Layer 2 of a small transformer language model trained on English Wikipedia (18 layers, counted from 0, width 96).
A neuron adds its activation times its output weights to the MLP's output. To switch it off is to set its activation to zero at one token and run the rest of the model.
A neuron's activation on a vector x is GELU(weights . x), where the dot is the dot product.

Input weights of the MLP neurons that the questions are about. A number n stands for n times 0.0098.
n2: 17 -17 -32 5 6 -14 23 8 8 9 20 20 36 -21 -24 -19 -6 26 5 15 30 -20 -9 -18 33 10 38 6 -37 13 -38 3 1 -14 23 11 -14 -16 34 36 56 -34 -34 -2 13 13 27 -43 -34 -73 9 20 17 -5 -13 -20 2 -25 -30 21 5 7 -19 -11 67 -12 3 20 -2 -39 11 -2 -12 3 14 -21 28 19 -20 0 -26 -22 15 -40 -13 -6 14 -19 18 75 15 10 -32 -14 15 -34
n26: 2 23 -28 13 43 -34 -24 52 24 -1 -16 17 12 -38 -30 -17 -21 51 -53 -26 49 -20 -24 18 14 -16 -5 16 22 35 30 -13 7 2 5 9 3 8 5 20 -15 28 -18 -17 18 -63 -68 -20 12 18 -14 32 -10 24 2 9 -4 11 -10 10 10 6 -31 12 38 26 -18 -20 9 -34 36 35 38 0 -59 -2 29 -31 -28 19 28 21 -2 36 26 -1 -23 2 -16 5 -21 22 -26 41 1 -2
n40: 4 10 15 9 -10 29 58 -25 21 -30 34 46 37 -2 39 -32 2 2 -65 24 -3 -31 9 5 56 10 32 22 28 12 -9 -81 -30 14 -18 -3 -22 -8 16 -28 -6 2 26 -30 -15 -19 17 7 13 -12 -43 6 -6 23 46 -4 -27 -23 -49 -47 -11 -4 -13 -62 -22 26 -4 9 10 20 -8 16 29 2 -28 -48 -12 34 16 5 29 -13 -27 51 0 -13 -24 9 43 13 33 9 16 -3 4 11
n43: -56 8 -24 1 31 12 27 12 -55 -2 4 18 -1 -2 19 -29 18 -14 6 -24 6 -9 -25 -18 -37 32 6 -45 -7 -34 -16 -8 4 3 -22 3 6 42 -54 15 22 -31 42 -2 -27 -40 38 -24 28 15 60 35 -10 15 -20 -1 -6 -18 -41 53 23 -34 -28 2 -12 18 -6 5 -9 -25 16 22 8 -9 -42 69 0 17 0 10 -32 23 -27 3 1 -19 25 2 7 -15 -4 5 10 -17 14 -32
n48: -32 -9 -41 4 -19 45 23 13 -39 1 -4 1 17 -2 -11 -14 -19 -19 62 -10 0 6 21 20 74 15 19 -19 -54 -24 -11 3 -36 -11 10 3 -18 51 -6 18 -37 -50 -34 0 35 -21 -1 2 -16 -24 -3 9 62 -62 -31 -10 29 3 29 36 20 4 15 3 0 -73 29 -21 40 9 6 25 45 7 -20 10 1 1 -37 27 39 23 -43 -32 -24 -23 0 9 -8 29 11 13 -56 18 -35 6
n50: 60 39 19 -25 62 -20 -36 29 16 -46 31 10 23 3 -36 -24 30 -32 15 23 69 -25 4 2 -57 -9 -50 18 -66 94 -35 37 48 -55 0 52 -17 -12 5 -68 7 -16 -32 -31 51 11 22 18 1 40 -28 -2 -13 -33 70 -23 -42 18 8 -7 0 45 -22 2 -14 27 18 -29 9 -3 5 -12 19 4 -21 19 -69 -15 20 -16 17 -41 43 25 -53 -10 31 -60 6 90 -25 6 3 -60 -14 -30
n164: -13 70 26 -36 3 23 -24 21 71 -20 -20 16 21 -35 27 21 37 6 54 57 2 -68 -11 -19 -36 -34 -32 15 27 7 -11 0 -20 7 14 -10 -39 -1 35 -17 -37 18 40 57 13 8 8 16 57 12 -19 -42 -21 -9 -11 8 6 31 33 -89 -3 -21 20 -14 15 13 -28 -33 27 -3 13 -56 -7 63 -14 -5 -14 0 13 -4 28 -30 9 -6 5 -33 12 34 -16 -16 -54 17 -52 -16 1 -25
n204: 0 -2 -4 23 -37 33 -42 0 -28 35 8 -27 17 -35 47 14 -4 -23 -13 45 10 -1 -43 -9 -2 12 -23 -35 -29 15 47 13 -7 -7 -13 -94 -16 -18 -14 -1 -7 23 6 14 -30 14 40 79 -6 -8 -40 36 14 -18 -7 22 24 -11 45 -7 16 -53 -9 -10 20 12 -18 17 -16 -17 5 11 45 13 -3 -49 -25 -5 51 -23 16 33 4 -33 -2 5 -19 -30 -18 17 33 -14 23 16 3 14
n222: 1 30 -13 -22 -1 -15 -13 -12 -17 24 -27 42 -6 -16 17 -12 32 18 -24 -22 10 -16 -1 -23 21 -8 -3 -8 -25 42 -16 2 32 -16 -34 -27 10 7 2 15 27 -8 -5 -33 -8 14 -48 31 -6 17 12 16 6 -8 32 29 71 -10 -3 -15 41 36 14 -37 -27 22 9 -23 15 -5 -1 1 -43 32 -20 24 -6 -21 -1 5 -5 11 -5 20 -16 7 -32 -6 -10 6 29 19 49 -29 -11 -6
n295: -26 -1 17 -14 10 36 -22 11 19 31 -23 4 -11 -16 -34 -7 -11 -10 19 17 15 -32 12 -34 20 -14 16 -13 -19 -10 -13 -10 -10 35 -32 -18 -14 -8 12 8 68 -3 28 -1 -7 51 9 -3 38 -6 -11 -15 14 -36 23 -38 2 -20 19 -32 -11 -9 -68 -20 51 37 -3 -18 21 -35 -36 -33 -23 4 3 -22 21 8 51 17 70 10 -15 1 11 -16 29 6 40 -2 -43 22 3 20 19 9
n318: -20 0 -56 30 34 45 -2 -4 2 -13 -6 -14 -9 -48 37 49 29 -23 -15 -12 0 -1 0 -24 25 -16 23 -46 -9 28 -70 74 19 -6 19 -7 40 18 -23 24 -16 31 9 -37 -3 -48 -57 -9 -21 6 -18 9 -29 28 -15 1 54 1 -12 55 73 -1 -36 17 14 20 -2 -63 -27 -47 -19 47 14 4 36 45 49 21 -29 27 -15 18 -21 12 25 -13 -12 7 8 23 -11 30 -16 -28 27 -58
n328: -48 7 1 -1 25 51 20 -28 -31 15 -13 3 13 20 -17 24 -27 -2 27 -14 41 17 30 -50 -31 11 -17 -12 41 17 15 -27 49 24 -34 -9 -5 -14 31 -12 23 -16 19 -31 1 -11 8 16 -34 -18 -25 -5 -30 20 -18 15 1 -12 -26 2 -17 3 25 -16 52 -2 -2 -18 -9 1 -18 -1 -45 -12 -14 -15 5 16 -2 33 25 23 10 19 37 5 -11 22 25 5 -4 -14 14 -37 8 19
n331: 33 31 -49 18 32 -12 7 -2 67 -51 47 10 20 23 13 26 12 6 -27 0 2 11 -19 19 -4 -55 44 -40 -2 -1 -25 -36 -39 -24 16 32 24 -7 21 11 5 5 -11 -22 -22 27 -7 31 32 7 -2 -46 -23 23 0 1 22 -8 -11 -46 2 41 -4 -29 35 -10 -6 -11 11 -15 1 -1 9 32 2 -27 -10 -19 0 37 -27 -25 19 66 -29 25 18 -27 -6 -8 -35 -8 10 7 -7 12
n341: -11 12 -8 7 -13 -2 9 29 19 -28 -6 10 -14 -34 34 8 -12 13 6 34 -20 -7 -4 -34 -9 22 36 14 -23 10 -12 -5 -8 28 -22 -61 20 -26 -27 -44 3 62 3 29 8 14 -3 -3 1 -65 -26 -20 23 25 35 41 5 -6 11 -9 -9 -32 -24 -34 37 15 -12 -5 23 -9 -3 19 63 14 -3 15 -2 -33 14 7 64 28 -25 6 -24 -6 18 18 -17 26 -19 -21 -11 55 -2 -7
n347: 5 6 -17 -13 20 -21 -11 10 2 -12 6 -35 17 20 -29 -21 16 -22 -15 -1 -3 8 -1 -42 -38 11 60 -12 40 12 -25 22 -16 -13 -22 -8 67 47 -3 29 -24 2 -28 -16 -7 8 7 43 10 -15 30 -17 20 -5 12 13 14 -26 -17 -25 -49 16 4 -39 18 -14 8 55 -1 -28 -24 22 12 51 3 -4 -19 27 15 -28 -46 -6 -14 -32 -15 9 17 -25 14 14 -3 -23 33 1 13 40
n366: 19 -7 9 2 17 27 47 0 -6 -26 -22 -21 17 31 -19 4 8 -23 39 -9 12 -41 55 -2 2 24 15 -18 28 18 48 24 12 47 2 -8 -8 -3 45 -8 -22 47 -43 -4 -2 34 -32 7 4 17 -36 -10 14 11 17 -19 -29 11 -39 38 -7 22 -49 -22 29 -6 0 10 17 -1 19 -22 -12 23 -40 14 -32 -52 -7 -17 8 13 -4 -6 40 -1 20 -12 1 -11 21 15 22 9 22 -8

Output weights of the MLP neurons that the questions are about. A number n stands for n times 0.0067.
n2: -10 -16 9 4 -14 10 -3 30 12 -1 4 -12 -20 5 4 -5 6 3 -20 -14 -18 1 -2 3 -4 -4 -4 -6 1 -8 -14 8 9 26 -15 20 4 -1 -22 -31 3 11 19 23 -21 6 2 11 9 23 -11 2 -14 -6 -15 -1 -13 13 18 6 11 -12 14 7 -16 -24 -4 14 3 25 -11 6 -19 16 -6 -14 13 19 22 13 -3 10 6 3 -10 35 -14 0 11 7 23 -20 3 -6 -41 2
n26: -31 22 -51 10 33 3 13 -12 3 -14 14 24 2 -20 14 -11 -3 48 -25 -27 10 7 -15 15 0 -39 -20 -16 41 31 -9 -10 -60 -28 8 -3 -24 15 16 23 -21 3 -25 2 25 -5 19 12 4 9 -11 1 27 5 1 -9 10 8 21 -59 1 -8 9 17 11 17 -1 3 5 -12 20 12 3 10 -75 22 -9 11 3 16 7 1 -13 -6 -1 27 17 -18 -46 -7 -30 26 0 39 -15 3
n40: -10 29 4 -13 18 29 28 -68 -21 -43 -7 19 37 1 51 -37 5 -9 -44 23 17 6 3 16 59 27 8 76 32 -12 -2 -68 -28 11 31 -30 -13 31 -21 -18 -25 -35 63 -9 -16 10 15 -11 -13 -30 -38 -5 24 14 44 31 -12 -19 19 -35 -33 -14 -30 -11 -3 -3 7 -4 -21 44 0 -18 16 -20 32 -36 -23 -24 37 0 -12 -32 -21 23 0 29 -46 1 27 2 -5 40 13 -11 8 -20
n43: 9 -17 14 -3 -39 -6 -28 8 18 -11 2 20 12 -3 7 -15 -21 -35 -16 11 5 37 52 26 -25 25 5 25 12 18 -35 35 -16 22 25 -8 -31 -5 42 4 -10 25 38 -21 -36 -2 4 4 11 -9 23 1 12 -2 12 -50 30 8 24 -22 -13 30 23 31 -5 -66 -13 -3 -20 -13 40 -23 -9 23 -9 8 -18 13 4 -25 -22 -14 1 -26 8 25 20 -28 3 -6 -24 19 39 8 5 -7
n48: 13 25 24 1 8 -17 -16 -23 15 -3 -4 -11 -11 -11 -7 15 25 20 -27 -10 8 -9 -18 -22 -36 -25 -12 21 18 28 11 -23 4 19 -16 6 2 -24 13 -25 -6 22 16 3 -3 3 21 -19 11 -2 -6 2 -20 38 22 3 -2 -12 -26 -13 -23 -3 -4 18 -2 51 -7 7 -30 -5 -1 -20 -15 -3 23 -3 9 -11 17 -13 -4 -27 11 6 12 18 13 5 23 -12 -11 -17 8 -22 28 2
n50: 7 -1 4 -22 5 4 -10 -16 2 26 -5 -16 2 -18 -3 15 41 18 -19 -15 5 -15 -6 39 -26 -14 -27 -5 -34 33 -23 21 37 -38 -10 24 -10 1 -2 -9 -3 28 -15 21 26 22 3 15 -20 14 -6 24 -16 -14 8 -11 12 -10 24 -45 0 16 1 -8 -10 -1 -3 -14 5 -17 -11 20 -23 -34 -5 3 -13 -23 -11 31 11 -13 7 14 1 5 16 -4 18 43 -4 17 -18 -4 7 -15
n164: 7 -14 12 1 -28 -31 -23 1 -22 94 -40 -32 -11 1 -26 -4 -32 9 15 32 -29 1 -17 2 9 4 33 -2 3 12 -7 -10 12 -2 -22 4 0 -8 -26 3 -7 -25 34 -8 4 19 -16 -9 -11 19 -28 -6 -11 -26 -48 24 -9 -9 -5 -42 -13 -36 22 -15 -6 -2 25 45 -9 30 -7 10 -14 66 7 -7 8 7 -10 11 37 -13 30 10 -3 27 0 2 -11 4 24 0 6 39 -9 -35
n204: -10 6 -4 -1 -10 8 7 15 -32 9 8 -7 -12 29 -25 19 -14 24 20 0 -4 13 -2 -4 0 9 14 15 -5 -8 -11 6 6 6 1 37 -3 35 -33 -21 5 -31 1 18 24 -8 -8 16 21 -3 13 42 13 2 1 -20 22 6 -40 10 -15 31 -11 -13 21 5 2 -8 -14 -15 5 -13 -36 2 23 -7 3 -10 2 11 -4 -4 6 11 -4 1 8 -20 -17 7 -26 -13 5 -14 -13 -8
n222: 1 -20 11 -17 2 14 6 14 -2 -12 -20 -7 6 23 -2 -10 -8 7 6 16 -10 9 5 0 12 46 -4 -9 6 -9 13 6 -16 15 17 -28 -4 -6 -8 -9 -22 5 13 -6 7 -6 12 -4 -1 -4 6 -23 15 -1 -15 -3 -40 4 11 14 -19 -20 25 -15 7 -11 -21 14 17 12 -4 9 -3 5 7 -22 6 9 8 -14 21 -20 0 -13 10 -9 -10 -10 1 6 4 -3 -2 14 -16 -16
n295: 24 -8 -6 8 13 5 3 -32 -24 27 -4 -5 -5 -33 -28 7 -15 -12 -30 -23 21 -31 -11 -18 10 19 -19 22 5 10 -16 5 -15 13 12 7 -21 4 14 14 15 -1 35 8 3 23 35 -43 6 -3 10 17 -4 0 28 0 3 -13 20 0 -10 -3 3 -10 5 -19 -35 -7 1 -1 10 25 -9 -20 23 -20 14 -4 12 13 -13 -3 10 -28 18 -6 -6 -11 11 19 -11 8 -9 13 0 -36
n318: 32 15 -21 23 26 2 -9 -17 1 -2 -2 24 1 5 21 9 2 17 -12 -21 -12 1 -15 16 7 11 -14 -11 26 -12 10 9 -15 -19 10 4 40 -4 -28 -12 -7 1 28 -2 14 -39 5 35 -33 -16 -17 -4 26 0 2 12 6 5 18 -10 -27 -13 -10 -31 -20 13 -15 -25 -12 16 -9 0 19 3 -13 10 -14 -6 1 24 -23 34 -30 -27 -11 7 5 2 11 -15 -38 2 4 4 4 34
n328: -11 24 10 -7 22 15 3 7 -30 0 11 7 10 7 -31 11 15 43 24 6 38 10 -28 22 -11 -3 8 6 -8 12 -22 -1 -12 5 8 -34 -33 43 -28 11 24 -15 6 -23 5 -15 -12 -10 -39 -6 12 9 -16 -5 -13 21 -7 13 7 17 -10 -11 6 -3 -37 26 30 -8 7 4 23 -2 37 -6 -15 -12 -16 12 -26 6 37 -1 8 -8 -7 18 0 1 -14 -12 2 -13 -37 -7 3 -22
n331: 43 29 -60 -4 13 34 -14 -17 -5 -19 30 -1 63 59 39 20 11 -19 -4 -13 28 56 -1 49 -14 -15 39 -43 -46 -43 -38 20 -4 -16 12 12 -25 -27 12 -20 26 -16 15 54 -40 38 60 -17 -23 24 -25 -20 28 -14 -16 -5 7 -25 -27 -29 10 29 -7 -27 61 -39 -28 26 12 20 29 -20 -33 38 -28 -25 -38 18 -12 1 -60 11 -55 42 20 6 -22 -28 -9 28 14 39 31 20 -23 12
n341: 17 -15 1 15 0 1 -6 -18 -8 -3 -2 -13 -6 3 -5 11 -17 -3 -4 -25 13 10 -2 35 -11 -15 -2 8 -2 32 29 -1 2 11 22 21 30 -3 11 -4 15 -14 19 24 4 -13 -6 19 24 29 -6 -12 -4 8 -25 -35 14 7 -31 -5 8 -8 9 1 -35 -14 -3 0 0 29 17 17 -32 12 -2 -6 23 12 -21 22 -13 8 -2 -34 -34 -25 -6 3 -16 8 -23 21 -12 -25 -22 -15
n347: 1 10 -18 -33 -12 -3 22 -10 9 0 -20 -18 26 13 -16 13 -24 4 -14 42 5 28 0 -27 -41 16 -7 -6 12 7 -10 -5 17 -34 29 34 -28 -27 34 -6 7 57 21 -10 39 7 22 -25 -27 4 -44 25 -27 -1 -3 2 -12 41 7 12 -11 36 -4 -31 14 -37 22 12 -22 3 7 51 10 -10 42 -36 1 18 4 -10 -12 7 -22 -33 -21 20 -5 6 -6 38 32 21 -6 -5 -6 -17
n366: -1 -31 6 14 15 -13 -12 4 -8 19 12 23 -12 -5 -32 15 5 4 4 7 -23 4 -1 11 -12 -4 -6 10 2 0 0 -8 -8 -14 29 -8 5 12 -11 43 13 -20 -12 3 -1 -12 21 -7 28 -21 -7 29 -15 -28 -32 9 3 -6 -2 -12 -2 -30 21 -1 1 8 -6 14 -2 28 15 -5 18 16 -7 -7 6 9 -5 -7 -4 8 19 -29 0 -6 -22 -10 1 -35 8 -24 19 -11 -21 12

Each question names a token from some text and the token that comes next. It shows the vector x that enters the MLP there. A number n stands for n times 0.038.

Then comes g, the gradient of the next token's log-probability with respect to the MLP's output, scaled to length 1. A neuron's effect is roughly proportional to its activation times (output weights . g). A number n stands for n times 0.0039.

"ed", then " H"
x: 1 -12 -11 -7 -24 -15 -10 -10 6 0 20 7 -48 12 20 37 -1 3 -13 16 -25 36 -43 55 -20 44 16 13 -6 -5 -26 -2 -11 3 17 -12 -24 -13 8 4 -3 -9 20 3 1 4 2 -30 11 24 -19 12 -29 -1 -8 -26 7 -7 -17 -2 -7 77 14 10 7 -62 -18 -2 -1 18 45 19 -41 49 21 -30 -1 9 37 -9 -10 9 -7 10 10 -4 9 2 -39 -25 -12 23 -1 -16 -12 -16
g: -32 28 20 -1 -4 29 38 19 2 24 -20 -9 51 1 13 -29 -25 -24 12 44 17 0 49 -28 35 -17 24 -19 -26 -34 -11 -21 6 -4 -17 -28 -4 59 -31 -51 21 43 19 10 21 -27 -5 -21 -3 -13 -10 43 24 -36 -11 5 13 65 -42 36 14 -6 11 -31 9 12 -15 -14 -21 -17 22 1 -50 -31 12 -57 -22 47 -9 -9 -3 1 8 9 -15 19 -1 -39 43 -12 -27 -29 -12 36 18 -11
Which neuron, switched off, lowers the next token's probability most? n331

" take", then " her"
x: 3 8 8 -10 -6 -8 0 27 -5 6 24 -8 6 15 17 22 15 -3 -32 -3 -29 45 -31 67 -9 36 -5 12 -23 1 -27 23 -6 30 -4 -13 16 -3 5 -10 -9 -6 14 -3 20 -4 -14 -46 0 17 -15 32 -14 -7 -25 3 4 -5 -6 8 -17 65 2 -10 9 -23 -21 -8 -13 1 40 6 -28 -19 10 -13 -5 16 10 5 -4 12 5 -19 -9 -40 1 26 -24 -21 5 8 13 -33 4 -2
g: -28 34 -23 -13 -17 23 22 -23 13 6 -3 32 -13 -23 -29 -15 -69 56 22 -27 51 14 12 -14 17 17 14 -17 -35 -35 -20 -37 -3 11 -3 13 -30 45 31 31 9 8 21 15 2 13 -6 8 -7 38 18 5 7 26 -16 -3 2 33 55 -42 -14 13 -47 14 -5 -3 19 -11 -41 -9 8 -27 -16 -18 -21 1 -27 7 60 8 9 -17 11 27 -22 57 -3 -26 -54 -19 21 8 -46 35 -4 -41
Which neuron, switched off, raises the next token's probability most? n318

" comp", then "lex"
x: -22 -20 29 7 -35 1 19 20 -22 13 -1 3 -41 14 5 24 -30 15 -17 3 -24 25 -47 36 -20 47 17 -9 -15 2 -11 2 18 2 -2 -10 3 -2 -16 -5 -17 -11 37 6 -16 -11 -12 10 -15 -15 -34 12 -31 -4 9 -15 20 2 20 0 -42 81 -1 -9 6 2 3 3 -1 7 40 0 -38 12 6 -19 12 25 44 -15 10 1 29 -10 7 0 -4 22 -28 -9 -5 3 -10 -7 8 -6
g: 10 -35 -44 18 14 -40 -32 -6 28 -24 -7 -24 16 -35 3 1 -19 21 28 -17 9 21 8 -6 -28 16 80 -15 29 3 39 45 17 0 -28 38 -10 -20 29 14 -27 -14 31 28 -10 3 3 -12 -24 -17 -25 14 -11 -32 25 11 10 39 -46 26 -41 34 33 18 41 21 -31 -9 22 4 -5 -33 2 -2 -3 -15 -34 -29 -34 12 8 -22 9 -6 -34 -12 -32 -35 57 -6 29 14 39 -57 16 11
Which neuron, switched off, raises the next token's probability most? n328

"oy", then "ful"
x: 1 -48 35 -11 -16 -24 -10 2 -8 9 12 0 -33 2 2 26 -3 1 -4 15 -19 34 -18 46 -22 40 -11 26 -11 14 -28 -8 -4 29 22 -11 4 29 12 -14 -6 -14 20 6 30 10 -15 -29 -10 26 -11 14 11 -21 -19 -25 22 -4 0 32 -24 66 2 19 -1 -30 -17 12 -9 21 44 13 -41 38 14 -36 -1 -4 0 -12 -5 8 -15 1 -3 -12 25 -13 -12 -17 -16 9 -10 -3 -1 -20
g: -23 -24 37 32 -18 -26 30 -13 12 -55 -31 -15 -12 -40 -4 44 -16 -8 30 -30 -35 28 -17 28 -19 -12 1 40 30 -2 33 -3 -28 -12 12 26 5 -43 8 12 -29 2 17 -4 21 -58 19 22 23 40 -4 -6 9 28 -11 17 18 -10 9 -24 3 20 -5 42 -42 28 -25 -31 48 -2 -52 3 -44 -6 -71 30 15 12 -4 -27 7 14 -16 -2 -18 48 9 15 -45 31 31 2 4 -6 6 24
Which neuron, switched off, lowers the next token's probability most? n48

"ronze", then " med"
x: -22 -8 -2 15 -12 -26 2 11 -8 13 19 -2 -27 12 -1 -1 6 -5 -16 13 0 48 -49 50 -10 37 5 5 -5 -18 -2 5 -3 9 18 -1 -4 -10 -7 -9 -12 -12 23 -5 -4 7 -10 -14 -12 21 -18 22 -7 -20 -3 -47 -5 -7 -5 24 -28 36 7 4 19 -4 -3 3 -29 21 20 20 -49 30 0 6 -2 16 47 14 -11 17 13 -16 8 -4 25 -22 -25 -29 -9 12 -21 -2 5 -29
g: 20 -1 -14 49 22 -34 -34 -29 60 -2 -47 -10 -47 17 -25 -40 16 48 -11 -17 -27 -2 -23 -14 16 13 -26 -35 9 -27 9 22 29 2 21 -37 9 -1 -48 -46 53 22 5 -4 0 41 -8 -8 22 39 28 1 -9 -42 7 -7 -2 42 14 -19 -2 5 -33 -21 -10 2 -36 29 0 -3 -16 39 -13 -18 -16 16 3 -24 22 -4 26 4 32 4 -47 -16 73 -3 43 7 12 2 23 -12 19 -27
Which neuron, switched off, raises the next token's probability most? n43

" reve", then "als"
x: -8 -5 44 -24 -29 0 15 -1 13 12 12 2 -35 21 -7 28 -4 8 -24 7 -33 19 13 49 -13 34 22 23 -16 -1 -22 3 -6 -6 -1 -19 3 -4 -2 7 -29 1 8 11 -6 4 7 -58 -9 2 -39 9 -5 15 -14 -19 33 6 2 18 -19 35 2 -20 4 -18 -12 -30 -16 14 74 0 -44 1 19 -27 0 7 18 11 -4 4 10 0 -1 -25 -15 21 21 -10 -3 11 2 -11 -1 18
g: -23 -5 11 -5 18 -21 5 -5 -21 0 3 -1 -6 -12 31 8 9 -25 20 19 -41 3 21 -7 -61 -34 -7 82 -5 -67 32 23 -43 -5 -14 26 4 47 -42 4 39 -9 10 32 18 -31 -64 -24 48 18 0 -12 21 -18 21 22 -1 -8 21 -6 57 -44 18 7 -8 18 -8 -2 -16 -16 25 5 18 -21 30 -6 -7 -30 -42 12 24 -9 52 -1 35 35 5 0 -38 -19 -3 -25 -5 -2 -26 -7
Which neuron, switched off, lowers the next token's probability most? n331

" e", then "inem"
x: -39 -7 -4 -16 -29 -36 -8 18 19 10 -12 17 -32 10 21 37 1 -3 -3 28 -25 26 -19 53 10 13 4 41 9 -19 -1 20 7 0 -22 -14 3 -17 2 -14 -9 -27 22 -7 0 -19 -4 -31 -6 -12 -32 15 -3 -17 16 -12 6 5 -9 1 -17 30 21 -19 0 -21 -10 7 -31 4 48 9 -32 13 39 3 12 24 21 -5 -9 32 9 -12 14 17 15 4 -42 4 -39 11 -6 -2 -6 -11
g: 12 16 -14 -27 13 40 21 -16 9 -12 19 -32 9 27 2 -3 7 -39 -48 -40 14 -40 -1 18 15 18 -2 53 12 -7 -11 -7 -52 -19 -35 -11 63 -19 2 -21 4 5 -49 18 5 -46 11 25 4 -3 35 -8 -2 -1 7 -33 -23 -18 -16 23 57 -22 37 -39 40 -51 27 -36 -37 11 5 26 17 3 28 0 1 -11 67 20 23 24 11 -29 41 4 -48 -6 18 -14 9 12 19 -20 -22 -16
Which neuron, switched off, raises the next token's probability most? n164

"man", then "n"
x: 1 -13 -2 -3 -24 -2 -5 -8 -25 19 10 5 -29 -4 2 12 -14 5 -16 -6 1 38 -46 48 -32 49 11 -7 12 13 -18 8 -8 5 2 -22 -8 28 5 -27 -12 -10 24 2 19 1 -14 -5 7 12 -14 24 7 3 10 -28 17 -7 -3 4 -38 49 15 20 4 -46 -3 4 2 -2 6 28 -46 24 40 -33 4 14 25 -29 -9 11 -17 0 6 4 7 -16 -37 -23 7 1 13 7 -17 -7
g: 22 -5 -1 -1 28 -3 -24 21 12 21 23 43 39 10 35 11 -86 47 0 8 -5 16 19 -26 -28 28 6 -44 -15 0 3 -24 39 11 18 -27 -27 -18 9 11 -2 15 35 10 21 -7 -26 8 -21 27 3 15 -15 34 18 25 27 -62 -32 8 -14 0 -57 -37 -22 10 -18 41 -1 -42 6 6 20 -23 13 -21 11 35 7 -44 -13 25 -15 -6 4 12 -31 30 -31 -9 -41 -18 -31 63 -26 -12
Which neuron, switched off, lowers the next token's probability most? n347

"ish", then "a"
x: -9 -7 -15 9 -12 -26 -16 11 2 11 -9 -8 3 1 -11 -4 -9 7 -13 0 -20 27 -41 37 -26 28 7 32 -1 13 -14 17 -9 24 15 -4 -16 -5 22 -6 -12 0 14 -1 21 -6 -4 -22 5 10 -21 27 0 -6 11 -39 -11 5 -1 0 -31 49 1 29 3 -37 -22 17 2 15 22 39 -40 43 10 -17 5 7 27 10 -11 9 -20 -20 27 2 2 -16 -63 -16 -5 9 4 -9 -2 -24
g: -2 56 7 -3 -13 -21 -3 -30 -3 -37 -47 -3 24 33 19 21 -16 -41 -9 -17 -3 45 4 15 -42 -22 49 43 0 6 2 58 -24 -42 -18 24 -2 1 -64 9 -7 15 -41 51 -3 49 -6 5 -6 -8 -6 3 3 24 4 -18 11 4 3 37 67 1 -36 0 -12 16 -8 2 -38 12 60 -6 34 0 -24 -9 15 15 13 7 -6 42 -33 -41 -23 -13 -30 -9 0 0 -13 9 -37 15 0 -40
Which neuron, switched off, lowers the next token's probability most? n26

" and", then " sur"
x: -4 7 8 -17 -13 6 14 -17 -7 6 -16 3 -35 12 19 4 8 10 -11 8 -23 22 -19 47 7 62 7 47 14 -13 -16 12 -5 17 -16 -18 -16 8 -6 -14 3 10 32 -3 -7 -2 0 -33 5 -2 -41 34 2 -9 -1 -28 -15 -3 2 -2 -32 39 -3 -20 -12 -20 -15 -2 -9 11 48 12 -29 9 25 -1 8 10 48 -8 -20 2 -15 1 1 -7 -6 4 -16 -3 -4 15 17 -26 4 -24
g: 13 36 16 10 21 -19 -65 -15 -13 23 20 3 13 -10 23 -13 26 16 16 -20 1 8 18 -12 -2 4 17 -17 -11 24 23 -51 -6 54 14 -43 -63 -10 -1 -38 13 -31 43 -26 -18 13 -5 33 53 -1 9 -42 -56 -39 -19 19 0 -5 10 -11 -3 15 9 36 21 36 -17 -30 43 43 -35 -9 -32 -6 -32 -4 13 62 -22 -3 -27 -36 5 26 2 -39 2 -7 43 4 9 21 -8 -7 22 -26
Which neuron, switched off, lowers the next token's probability most? n40

"oth", then " of"
x: 11 -22 19 9 -15 -4 -1 2 -2 14 -21 2 -16 4 -1 -14 -2 -2 -6 -14 -16 39 -55 26 -13 31 0 32 15 18 -7 10 -25 27 11 -23 -2 6 7 9 -4 9 -19 -6 6 -4 -6 -21 7 16 -12 24 13 -9 -9 -8 -12 17 -16 -5 -23 54 -10 8 -9 -41 -23 19 -22 16 24 32 -18 26 16 -14 22 15 26 -15 -19 4 -5 -17 42 18 1 -4 -35 8 -21 0 -31 -15 17 -22
g: -10 -5 35 25 33 5 39 35 26 -9 -22 19 -48 -17 24 -32 -4 6 -6 3 27 -22 -15 -10 -51 -24 2 22 60 28 13 42 -49 -10 11 27 22 3 30 -35 19 -2 -47 11 -4 -14 19 -5 6 13 29 15 8 6 -27 12 -10 -4 -53 -46 14 3 27 11 15 35 -24 33 -49 26 -2 -52 1 -21 -36 9 32 -36 4 -27 4 45 -26 -32 -15 -48 -3 -43 -6 35 2 -1 24 -21 26 7
Which neuron, switched off, lowers the next token's probability most? n26